Layer 11 of a small transformer language model trained on English Wikipedia (16 layers, counted from 0, width 128). Numbers have three digits each and are written without spaces.
A neuron's activation on a vector x is GELU(weights . x + bias), where the dot is the dot product.

Input weights of the MLP neurons that the questions are about. A number n stands for (n - 500) times 0.0014.
n6 (bias -0.070): 401409603431546598427473510558428637725767427437483526510645377324711431430619532586564599538580487486452450557528550463503581412317440437424276285617529550745450590466449513535438487312253493645451337518517452972575348283372563380394503390662416618414581643524586473592583579395585500453306487517423561456436530544510459405636610369424571490527451412617337758480467560458560363545473
n20 (bias -0.119): 732368753456365299599771851530473695504493467409459448515631479548556526685553305573526443468782397611418471523433425587257547413493609563569508540561615559384474415564695321482354313361577444658515615512478462500391507385621440470511545631353388632531575384612500622409377275756353666571437514549347383526466500511698542394651554591444524473477339199596496529091526367459358558317696
n50 (bias -0.183): 464510447577413477649627507535443294503510364432555609405607383473669315572559620433535649539454710662540544566526559392430451507470637405443248342500669481407438188455486428474720617511419534524483584460404599664463415459300265363742535386653584783337333396417425486524455658375710473337420394476448626617517591503493825592497372378435605578373554621564530626418699571463355510601473
n73 (bias -0.152): 562510743279465543366570406474523611474471529488638637487591485445409652413595419550389422361638344315472746448488474576280593513472656532547524551660668377399344442277477717420617456594506448433627479293490353629459305571395491381493362610552409429670533688539561596625591407535403343366307494454617493545312503532448490454586353494638512579517579402493405458711494648397552450294513
n83 (bias -0.081): 471623427503306513317714428736410683363584337276436497235585421289379649584596582636378626545479357510477517663660398349602555398569666223552345605451497268591686480582614635462552536475630463440394491504406427450417350591454340396514613423503449429618551654585560335562385497583516471612374555514358541419480562412662493500550312456481619524393570286597602577467588591570689385511420
n97 (bias -0.139): 438485418440207545725682609177578720356355757527536597397711565637504546600353525541580573438395610452451375289534366640658519662458519507534474447489256607398522410625474489528436654541514457332500595458576414529372672525496274637544154410522439369355408261489596714390565707667605395464574389485405456616402441587453433562579623412421510585611436757690617507457399325470536377583547
n124 (bias -0.128): 543552341481519558303418434458474570430522456614551589453481452411571321500696481543471364454373541424506618490497510480516543581579500382503490453570463694432223503438632374531566270747468503592475437375494427503686567664386369365447601513231512592460695350487766739350571766412633584367683546516571617471471568552400523457697683575652369437566509469371475595347471422503429406436567
n132 (bias -0.083): 560317292479725586531462633424506621451497601564574506366597512611506677343551470455638661574516442717458518478644503557394436570509507448343559403381353555478512618408487438379478482474549631482403570552485404370579435599561379373541658519651564571638311718556525373405544611463442449456259575437675336606435708238497542370466596549527463357427442306526372478518627517669603439467404
n158 (bias -0.031): 263380432683298381654468467557490619742422559453550503555469644419691448500551600574506494512610454394584639563592522586448506607558569618529592613526524369566403456592526368438393439321663562457577725467550442357371488397451417554334271413500479542648430454336623733516441257515386627387345608475371608340556427594497564583466516488506332282567534491516473475701500461639491521421540
n161 (bias -0.183): 523472393391483460380671429549375536465281479572590400240419326324382520355398483407738557493493483479690455616454385525266690656537639379414507480507423539284625465578443420553665561464634583407486533617486303583575349479473559607525397615444402410704306456644541500687684489192343453528402580620434687563556429535598639311531529380572680432614766554504714541338545699566458598442459
n213 (bias -0.206): 574550449503483587448324360553421480639328365402378569607444540507451710465699629431387372664405403514362601578570518621718554466593309677460566514666429471486532601190576546310667619774400808431205326526521287531675444675462377371586461312574543577460596537451521593521276414379566432609539554465482436729511496486321453383490587589434438572536366493568445764615381519586317421478563
n232 (bias -0.166): 616328450439564595517621473634450362541431531532486270555577660431486524631479382536469557275719422614507870423474507535672584520408322644411025456586697542507309420461432507533486587431630465503517578536562504614480308545241579482518345289472474623514423584619336535370517465449679692483461424581510556333472384416441518341569486503349449621482731507525510627503663335550660297594524
n234 (bias -0.166): 546380477323439472413723633522519402463419591597562646246545656566404558683466332458444504711374562511397463861483522579504493557637574657256199594355482747626334342717265507475340479454533423365439503550518477559540606570431360458394395538452455507591369683530675440388625591377542213760628309504415380411622459515533602314668462541458421731379489583424525467332633603704419464670661
n244 (bias -0.129): 717504522521489497496342559587596507343461521191625748578580632557759609340781629522449524500478715551352486301548359500552600465781568340733414349478538367550309314566426532387585364605638374316496460315536582682465358539348452585713518730594355370555445245435433419544647515571473503493409424493435482349507518277547456497351723594429463485371504437319556560504514616546363511564325
n267 (bias -0.059): 339417437531573436429606465359254571507468556406596475458583406468471545500580600912547562629663335664541436399574475783472526549626328433574261493408342354547539489467551504317529448433616771373612540455472485361517362414447267551402420448334460469302384302417722536623529537518624278813517640522403319518507623364550599286394655483696513515401549510482591557634636311319568559601493
n289 (bias -0.164): 540587523537445578248473449614542507693369652507522433426409408466706452604374460496428468532504434538705697492472395683580561547529421712407582712372417622451650478432172594564647925547437541644518272551369678649412396642478599389370519887364482421604614587315567710420316204474560445402370389462549511511282534485440539550496531595347313619231581540666354496511534369619568661500422
n298 (bias -0.178): 304486504514359650389698315350554540224412253362448737455621623521496462654657381402603483487412434594486563475403567557356668702493290598453717562522371719422295409586475521513304507782298525587562404570412609588534371482476433579399607820564385419518611609482340615564504504271351565422372443450475461585521404620454500339639369536620604651547452572402325409678599437503486600463507
n299 (bias -0.121): 077513476516352569471682529373429541663615519617307318552480534386645658526410354571536468513602594513513493619385533473404648420580514555476552526334487466483540490557345470597503494339610612675587503459602602572481370313542388429396507507566395544551407468834607436480566456426494519480423535331863330625543543497434578403376435491537524264328636654432571611477618432309480426583415
n304 (bias -0.125): 680683444532521493261367391456351562536363571412349546617664520400482358453566559474617448576410596696517504405698634489289380416542674618381406447269479309674591622485433620565250374384504240464557449500504459547235600410571466559640662619544690559660474433278814404463612470546534356558321223434467511518547537649464641218521395345558453630400440373589489507532504332480699521602647
n313 (bias -0.124): 683558533539472340472518507500219521471471454389457411376286595457547486475507413467551431531451433415631454453422468533430393500402670297426406595578362507189641425500511381466485605530418590489609267591364585446127400486206449717537624548562490462430606490399557434781406662397348786572705614722561438500547401699651626260589407631568493290684726563537627621628496419513493577568429
n331 (bias -0.188): 592538394577268562581387777573571523237555358606524571598517494401545487677594720479365470641447547525616446632432538549560593473453453422461338396589540363393414562493571521529606397471408668446433410569551418459288296644206412591542636670469571592500451493389486468734459556409571357452558401660427458503438636441638606611337468638422134637486480450511644221612514358422276470568595
n336 (bias -0.107): 456550525620387553438640221464568560490531234461469320459440414465451572372280480522690487597348479414628559521632518585571415517606507389493471459453604711356626594440371447440381378544490759548342362537294442507500313329617510453525368442624208537414557541338586629681552525627503507609624534362588521697419521458511299603497623696368555737486366466770558580524416390694514814452462
n347 (bias -0.038): 478436432539526765424715439382394424543576448491622447621560600500500614411497352606487660503297703367433655430519580497364607510584197526503469516719321509440600354449503357361644638462723630763591575374556565676402441384415522456432439349567509401329635523661366656490453483543618477259413529369580378634580524497667432430332452341305494572585510455333360566556523607467480370479526
n350 (bias -0.158): 625657442600579630389522425418453487325542458414486559455266550514430397612632572616603493607471573565588462192543489353507661449404467493594537363554574467528733388379637557734347422705528725577634625360486242398576402518410497738647554569621596480478489524440635353471461446670460370500493767443617407546158664401433453423392533477403324486529320548594713173510532405452528689434507
n353 (bias -0.165): 628496507702575517510773439461449653514567548681653625431592490423440531657432541410634493577431414640497604231454546529480604189390625340384361630417621415581634717429385489427409412599638472275552444541441399465493608511321407557590711609348405507439329442458448479286560575465612606447585439656334486405461454338496410343629674415570529475532741534334538604319335453707820640474392
n360 (bias -0.083): 574312496477421618370484598496369551773430473652462580675321387508608546485260448408715504363496481579667286726646376803553431654542565423416480390392478748741609469594420613507328433444607392282420355382500420685405140454317342567500539452430420396102527496621576370618442555546402481516580693551609421492709539582640460371538240518511511571508454500583462672534747500760628266662611
n375 (bias -0.032): 627424478461370561340474510624655452717514514476500259507627470554644521322496361559254383514474486526655330713500583453591610580374587692470613633596479543532615371693563504490318444489564579401349564474532367471433468324496405596430547415242487713109522594301642577584475460436493430250409555362644380413583434176712655664674433527548457559500415304636560649461593471731457567316471
n379 (bias -0.213): 421543295448566551792518192424368551458365588457376394486475353581461371493905479438310709622533409686435511593524625601389497566695478436610519563632510441382496472507478468449570572604426632556584467377316434475542313738661456533496547471356487520599572497733423340619582555553553628461583428583589326486418735371543379568377364563628408555580566503463674595479343238529104510563401
n412 (bias -0.147): 387548357328411599367341507634510699627409410370758413563605529654608533554555431632432474555370434403597386480353541352457445451678790446639444371371617494432564460531538507455626458500320584473424544507419441349526567520440506476707335441422541607660483418418470696390618617610500461388550277323795510622682582622486458477527497487411428465289603484833566707574470373341547530334400
n419 (bias -0.128): 406565542582605593447465353473396593276510424440547463507609567530534530269685451389469448548566629486536263415675446644484539415474140443507380345365562684534591517654576541679712738532503493467375468677540413732573427399543324669620545326571446461427630379585616424442601479473582562731465500514456394486517551530399448651827399516417360566248424470455428403353362518494689484447386
n445 (bias -0.144): 446446559412484437556610516419624595503533625447593540431530560520654451543408526665177577535562382804340457446522456340347581292549661500597399467762622534406544340649524362535407426451437473431598600525583459523523378310375497661480510345581484542524564575685424561466577435589619701416391484689554595349527483557540383366444497297415237661466464536260582649543487692485266314521364
n501 (bias -0.103): 433565483556798459417404428449445455467704765629414606467591402334627500673636727552605571609580490267368454787589608554562554523474704434459433441282368407460446537347431540277351721378414460467526506665517431420438394470536379555346408531646296446424592575527526479483436500398302581544372339371517514513436361456453352398649441459674444452630674529662543576400400365524651503496477

Each question shows a token from some text and the vector x that enters the MLP there. A number n stands for (n - 500) times 0.013.

":": 365447537472635395567369525510377340446575493640560512555591379612363581419461323644601351547687716454394390438512591507756536644416631505434517556490526197374430618444561461525552345642568405428425380422442536535674575499522493478457503481476537460430551351516398712515364597336239525481452600498432556385446515469497500581394453469475664601696545455469490473531438701395493551427538
Which neuron fires most, and how strongly? n73, at about 1.4

" P": 424427370549554429504514543445530477370603592566540569531546481528441506408509391619490461431543620503380383494568636599583340557457510559491383479434664236520550493397553558630532253462462394642467343293610593473547759590456614627537538287503735484568540405524447431503420318308213578514648617442587479455523469568394566549567438537307669545623519577364287520566463658463473598479486
Which of these neurons fires most? n304

"g": 434516469468601346507472507617599410559525468594478503595454371479353574500521493709475619413629648459371492488750527499569312438346602415395478573525577191489578454411410431730536324429466498541403396343603577445538640486381715660482523503461548353540397494490460550591461461439391592569661657425523523410515560436589527502521392609490613537588520480443496322416377582374402582378463
Which neuron fires most, and how strongly? n350, at about 1.5

" L": 400471263585551420512513464495612558484607528759423346499547347635535495506404313632421608419563584694457406460590533478671286484388591531551521585487625344447495475482465599584613287407500509573409307467535529505555582583468547624484457238559657379521544457527445602357481501381336682410595554479471511280533536465530606575439419558339617549583400604453474515557438686383550549463470
Which of these neurons fires most? n445

" c": 484465358472625587465448593507601401383497542666565528521419230554500585614558306595490431434458420403333371509460570594569384650437570619429538533427634406475475393544458559506425398542425458701512346485487550391622656577362649498539605317483550200561421555549475626466522510266384545599520630456602509315425522415507653493505548600249675597706455533486398438495513585384513702493425
Which of these neurons fires most? n234

"is": 522459505538526478606452570592640307512597566697567434507484492584562574447491290605367574365550388611401380483604661639677406721505546515555278507496612268411461461524407438466626334467501422656482320380620485352610588566409624470612490478548706403510523404425613499482336411352236519392563585444563512471559512559459540485379423680215591529479406588495419445452363735447475617554541
The three highest activations, in order: n244, n232, n331

"ng": 464446336423499304556527414696530434536470652621458578548531335595341514342454383593344559444586526536474435460723678566789392447443585519446491546513497247427468495533459480721538381441377464661468273376521485492590739386385648629472503405509628319534406597507563542563452408436363644473766579430407551449508557554472501316446557546355545562503498591452477471468464752532570540452451
Which neuron fires most, and how strongly? n445, at about 1.2

" A": 345550329636559448534584508431500502415600364569517503542532451547341514531511335656420532390521580532437424457601506439671397543514483505538579561476662369428470416373433437685485244460445508534346285452582476485623632458528657704594544441485596391496464452500475595543522509287198588514516580502497523432624600546520564551433422481390738509493473538523477492598355821433414608459357
Which of these neurons fires most? n161

" ": 456434491600746486541526511558630483401500376569506425517392416621486547540539387633489484518557760531370320368638652507736481632482559422507505414463654287352544503521439631584501331522420459628393357361425584489492559509678513595451565408432667483495484419426459447490428614221223642442596588457507588489511446445535579490460439520349630581563327324416464473427466674406582604480491
Which of these neurons fires most? n350

" b": 312409460489583496582611647592496627514534556688417413472473352580307488661445434696509507492556590580408380488591415475647416600484448450389420562459537362484599526493443614554559335487458374624300422373399520398566727514559684571550568353483441278619536455479404479376507502346435583495649520429612458439553552497546504619524473522348730594549380465415430507458503631477362568354502
The three highest activations, in order: n20, n83, n234

"in": 533520599536541426507432552614442337485497562560527329583493533655567519523402402581458577472636476559329416663648473604654550537481505675357575540392630525306551351486299475521445433464455419642430341266455668451617702650494577567493544436549800309393464446440516565420405519432242494550548509401457542391675381472546516584425426463269570564460430624563536491495523733154422459560468
Which neuron fires most, and how strongly? n234, at about 2.5

" K": 281397372539526445552442535482466506514578578626479485552575509603478475474472411652515602434524621547464396528512651563501218563440475555464429511392594205472496615377472454670567182416491339579482316458535549398685608574581583546575516341530777438492430519471437430497470340448363522534608664488603507420548540524558482615580505550317616483576444626377434396565549643498489601418378
Which of these neurons fires most? n132

"or": 395497327566548518581481512585587446515578542617557550623321430578374462429461354633548603462619500420367448542647640504547499617377536671498461647409441314436555612325450525576438423503399365564466437339400579473643512448404706634473421463515607413563585370450410467536437429360319488511430686432451599595542548503374625635483459722288369612561443727460354452476376646350526702521429
Which neuron fires most, and how strongly? n350, at about 1.8

" has": 325408433514554376536358639535495579487454478778502497491575505554294495564503335679449547433416494577335409471488420549776457575479527524619600540513655270486587521465413514413550393375396405633435418402487556421412480441475600462596536485523750332533419379460602615503446581357427518596773462540428552464516557522431566603340602525505540525627363431410359472591405630400618596559407
Which neuron fires most, and how strongly? n267, at about 1.1

" W": 394386360486570441537501554498590511484577471694445380654523358677441490537440428651534642489515754676311412478669543442618315522574538431478512441439643305413418616446524617563540284381433427623426311446608524531617702568532530605421526271454700452504493494411524481516488461275283486475521592463575498420595508473490542565435465605432644476530469513454341533474456605457623558360457
Which of these neurons fires most? n132

"ing": 351532425524511293693548558476592482451512461600447510637447360464428482568446504615348623404595633564386335571636437491669500543449604599409431523440659212565524459490452474649572312430455293762358263580507582624553625592516645486583691501370588373442466498407298505568369563354299569582625596360467598552505479520483390479482472450446565625512510486419361391600529586384507615450459
The three highest activations, in order: n331, n50, n6

" (": 460578420420561542462471458433549400469501653749539515496563281663379589434529328630560537463575621585456371506510573551749468523497533535472469593436682151494542648396484538689528212431473357628391426370481585462655504488530523526592469443519691330549438355469414452428451416343444543388664667445510561474600458545511625536452390563363681498521362498495345448467384709420525564460465
Which of these neurons fires most? n304

"ff": 292578552566445539563397516519613500535477605622602366658568349455448514431490460622457607322523531535281485528616531530607393516386508638539592510517505199448461538578453524475545345495424432494510469411557427505546740459692563658489500346530622418492352434369430450512452471383338804433622615504568349413555509489499392488425531607386468656607554554475487392523267844440359610576431
The three highest activations, in order: n445, n158, n379

"ber": 442547477542423468436543551555477425465493552565544415645557399503454558453475404602510670322585390614451428534567479511508372523458546622441431486403479436451562576414455611612418456460578298591613304375529511580655698403513750693483338371494842370540494430409455511443464469453101523440662617359377526416567621521455612611394599725345453536567481632485494483442215648443435626492526
Which of these neurons fires most? n158

"ge": 399448449543653545712426628536501580527506503632406536688423275552432495527407429632458626410550421492387411642494460562594457616515392542629684624449491099438544422437405430681483622463562324594369376239431545385569539517511633629489556400406632418594560355587583487468494537329488469509582551417447394464585521387516443516357344628501560543477500631612388527501428681412558538354492
Which of these neurons fires most? n379

"==\n\n": 411509378495580435506398523442490571389542530577621447557509427599421714484426410683472520493631555478361428570569550451770440615486517492444579548464503284452615536239501506587488282430406311627467414371382619437536544567505503512509440477559566299545492481586415615485365589294298561423553580446535466375475493588560534616417465463491719583533487456516407450521383791349531615503544
Which of these neurons fires most? n73

"rans": 395559556528377448659532464544512455486487484526581367569473305393483488434441323670441514505496548478423438474518579577769339564531618450539419552454541306527461389471473581532598378445360353548405350268513600505720664571453533542593553432293729382432518536551380522466452537356397512592697572514519508443497371418472669683475517623453679553530464674471495464481314637216530620466528
Which neuron fires most, and how strongly? n50, at about 1

"1": 393502435505641486573369439534489529494502440768493418567442397591463598553452454593514413462694632447444303484616551482534486583425538502454581578533596149265393429404377502717541303625388245599330331397453641617673643526491524565556421454497555378456485496534398566414492621353446462465588602472314562363504528446576568560505471511380689626529488467549373579618480622305482626530593
Which of these neurons fires most? n50

"ill": 527442487504504399638531455611730394444631502613676595666395345567377462485441496606450596388559680649336537482627583572707364592397495669546503457421391314415506563537398454587639288423430433515380374319586331340545597502550536637586559515472806359533446398575392517378385471417334593430656570474603580462504413303498392490420351537377599591602487577418436468470417502485489626519628
Which two neurons fire most, strongest first? n350, n331

"b": 429542533476633411526563609723561324650592531571332478624548416536335580424423471626572536516599571571522450393713512559623428561431553431456469557334479325540345569471374567423590330429492488597243400518461544460457527389573767493467578416496599346555555463497617532382523412265385540592393407300529593416565621435491515545496483608535641582562444450592216393474595672429481491459506
Which of these neurons fires most? n304

")": 404458434406550494483496499539385398441558440608399502587464463588425508480514440634492561450626588417317296528602578460750448526513543590518447457524570375353467586474563410710518376467377383632477282336516524591650568473645583580595577410515804445474429466513520627338472547331343559467679520516548559364538488454529432645396496601282621546605527499512335376407497738261537658354551
Which of these neurons fires most? n124

"l": 467554447436600364500431585658318438440410493701521355473428421474456551442375447628497532368520417523384407515495499663704471591400556664373617544426629442452559470483404444499616393476495562698424327419513525598543499590563456524654462216480677396611581568557486471502469527350288603580641542537496508337579419392520500585530415464306638531612501643435588456570575651235305522625472
Which of these neurons fires most? n161

" un": 381507493561643517467483588557603405456465475515498507604447416578396523521430426590468405489540465513419291441574461576665375539429560402538489571440782383595455497405435581498315202510552383616391464312512496403653597499424645585525610542543718311379358497453413582430542529246423510612637568491473520407566583466446657535430516696280662597509385690391410484487470616315650667520597
Which of these neurons fires most? n350

"ue": 492492431437710542694560586582491514452514441582376296518432473555398516654500494603555510475553536537262478526478396606658474604380470631573621472492631251427528442510437521410344443290489324628430214380399473501616753473565592596656540481315529370574451430477520484537402611327356626608721624500376499499515441492492605530414442453419503481550507568487493527670341713308527598445440
Which of these neurons fires most? n313

"L": 468400266486548442471501543630635487426577468662435374477541429601533573452396355580444575486520583598427489408648514510657365622371583527570483535477651267526520521479436595601665180497451438555512363371502583515593619554438549595534464192455667381463589435546438551379662450298317638371642595328527505346587507533427531567533418578348636530508454487545439535520413635582572625432538
The three highest activations, in order: n375, n412, n232

"a": 441287564563522383617564552576577510478533524430561511672490283473361540417397376688468612382428574565285504515633558511614414559468549518509438487451509254425428576392464574683517271538373473528343423433592491479616661527559565597619594446495660492545436530461490518376497621335374685463521569520384575332550420682552432483488460457335651539489608476593362389626380540330395540458511
Which two neurons fire most, strongest first? n6, n445

"y": 277514318458661527558565589666522387535604430610642476608515316630476391511508523630569539414434541455434293494506544578649364659524557524436532511454472305462462577497450498519502306608535524624498307411453551497590548455546624525673650530592757363378526455420316522420462510419282466458488468352503598521489466570417582353445358643271434580547491608462421501470305616439513761595491
Which of these neurons fires most? n412

"ar": 450408518553441391602574487480607481480576535559495535505500189450298485409344306623395567374608594550411446546627581531625272570480545544495438465446477165387458571360509481610572417561387429572539365471550492418599769495539627674649622361486697456599397500584483478478418402239418689523573465546416545411606545630499531652573416461297567550467548762470487536525428562450491581485446
Which neuron fires most, and how strongly? n50, at about 1.2

"z": 360441474581550479498318439577545440663592553692534438645506453545455546448451419668240692561524517602459482542587482463668420537516498536525465493452551244487409509536432364629625320419504413578415396495544519495590644548587635534570625384483634352551540514369509514442359380407237496405625557577532363402545597369482551581342523610231593611601460600400439440533390586406476558527574
Which of these neurons fires most? n158

"an": 419354556460567445591467463569521489621529524628544470522504429590381566420515401629394542409430578467360446511680655557635327585452518693539473428486609262577458540368514350592478342510462525602449424394639466395661601542529697585559570418677739529562501329474553485534408439337222653483471599433435627357522525523457591622416322425297606509529370676388369445527363634394552546555410
Which two neurons fire most, strongest first? n158, n213

"el": 378476486500510490615450470573611437522513552632579420515522346496464549473493416662343547277482578602359332521582536644574491596424495605578425485408505349484556561543618376677575418409416475638627390504520499378519661523516510674494483362661672368562413472486377541388395464417159581419638532452444453530534525531476342622460443576262569686513353682493422521596309606290481580521553
Which of these neurons fires most? n97

"==": 355499305403617380481385398559567487383564566682572406538471344640272530386473507590535429561578543567332379421545534399658495644487526459511460658507539187408458524436486554668479371547358476636414352328460562566493544638519606604577529346536599457542465515474405666509430548310336509489551609478564480303479526553457586668551363593665597496584324516483535442545449695337564615647575
Which of these neurons fires most? n379

"-": 439450381436662568527325558485550428518578595567504491612580232572416450530502499575491564450508567461457447438569477485559551701479534374346375661386617301577532573432470568622458186376472436628357278402564671524546727429527569536545430518375647510587397456416414564425558395318444599427692650399337561340593450492478576533457529668452738504505461609505453507410393538362503673630605
Which neuron fires most, and how strongly? n304, at about 1.5

" |\n": 397504351535595317592464467483552498535616488675567488517530372612496595484450352689498423482584610539358427513614467436712439550406597505534564524453548385410550516323438468621541359309553356715396368366418554511655499568588494539524462467549691421541456409510443611474457609335347481384658559491424414297536505549577494553515469541462582606562405569463266473505352741342570525495471
Which of these neurons fires most? n6

" is": 345528457458530432491317634485536513377427588689508510521633359603211577602447421662534498370424541558484354584477629604651385538574516532481515464538620280488639581373464494501530358460500340600509385379435600373459583420535673529615576416515676268522375392540488623560553525378251552508749512539457431478465619473556642587394476570377591507531349473464341465560508621350522609470441
The three highest activations, in order: n331, n412, n304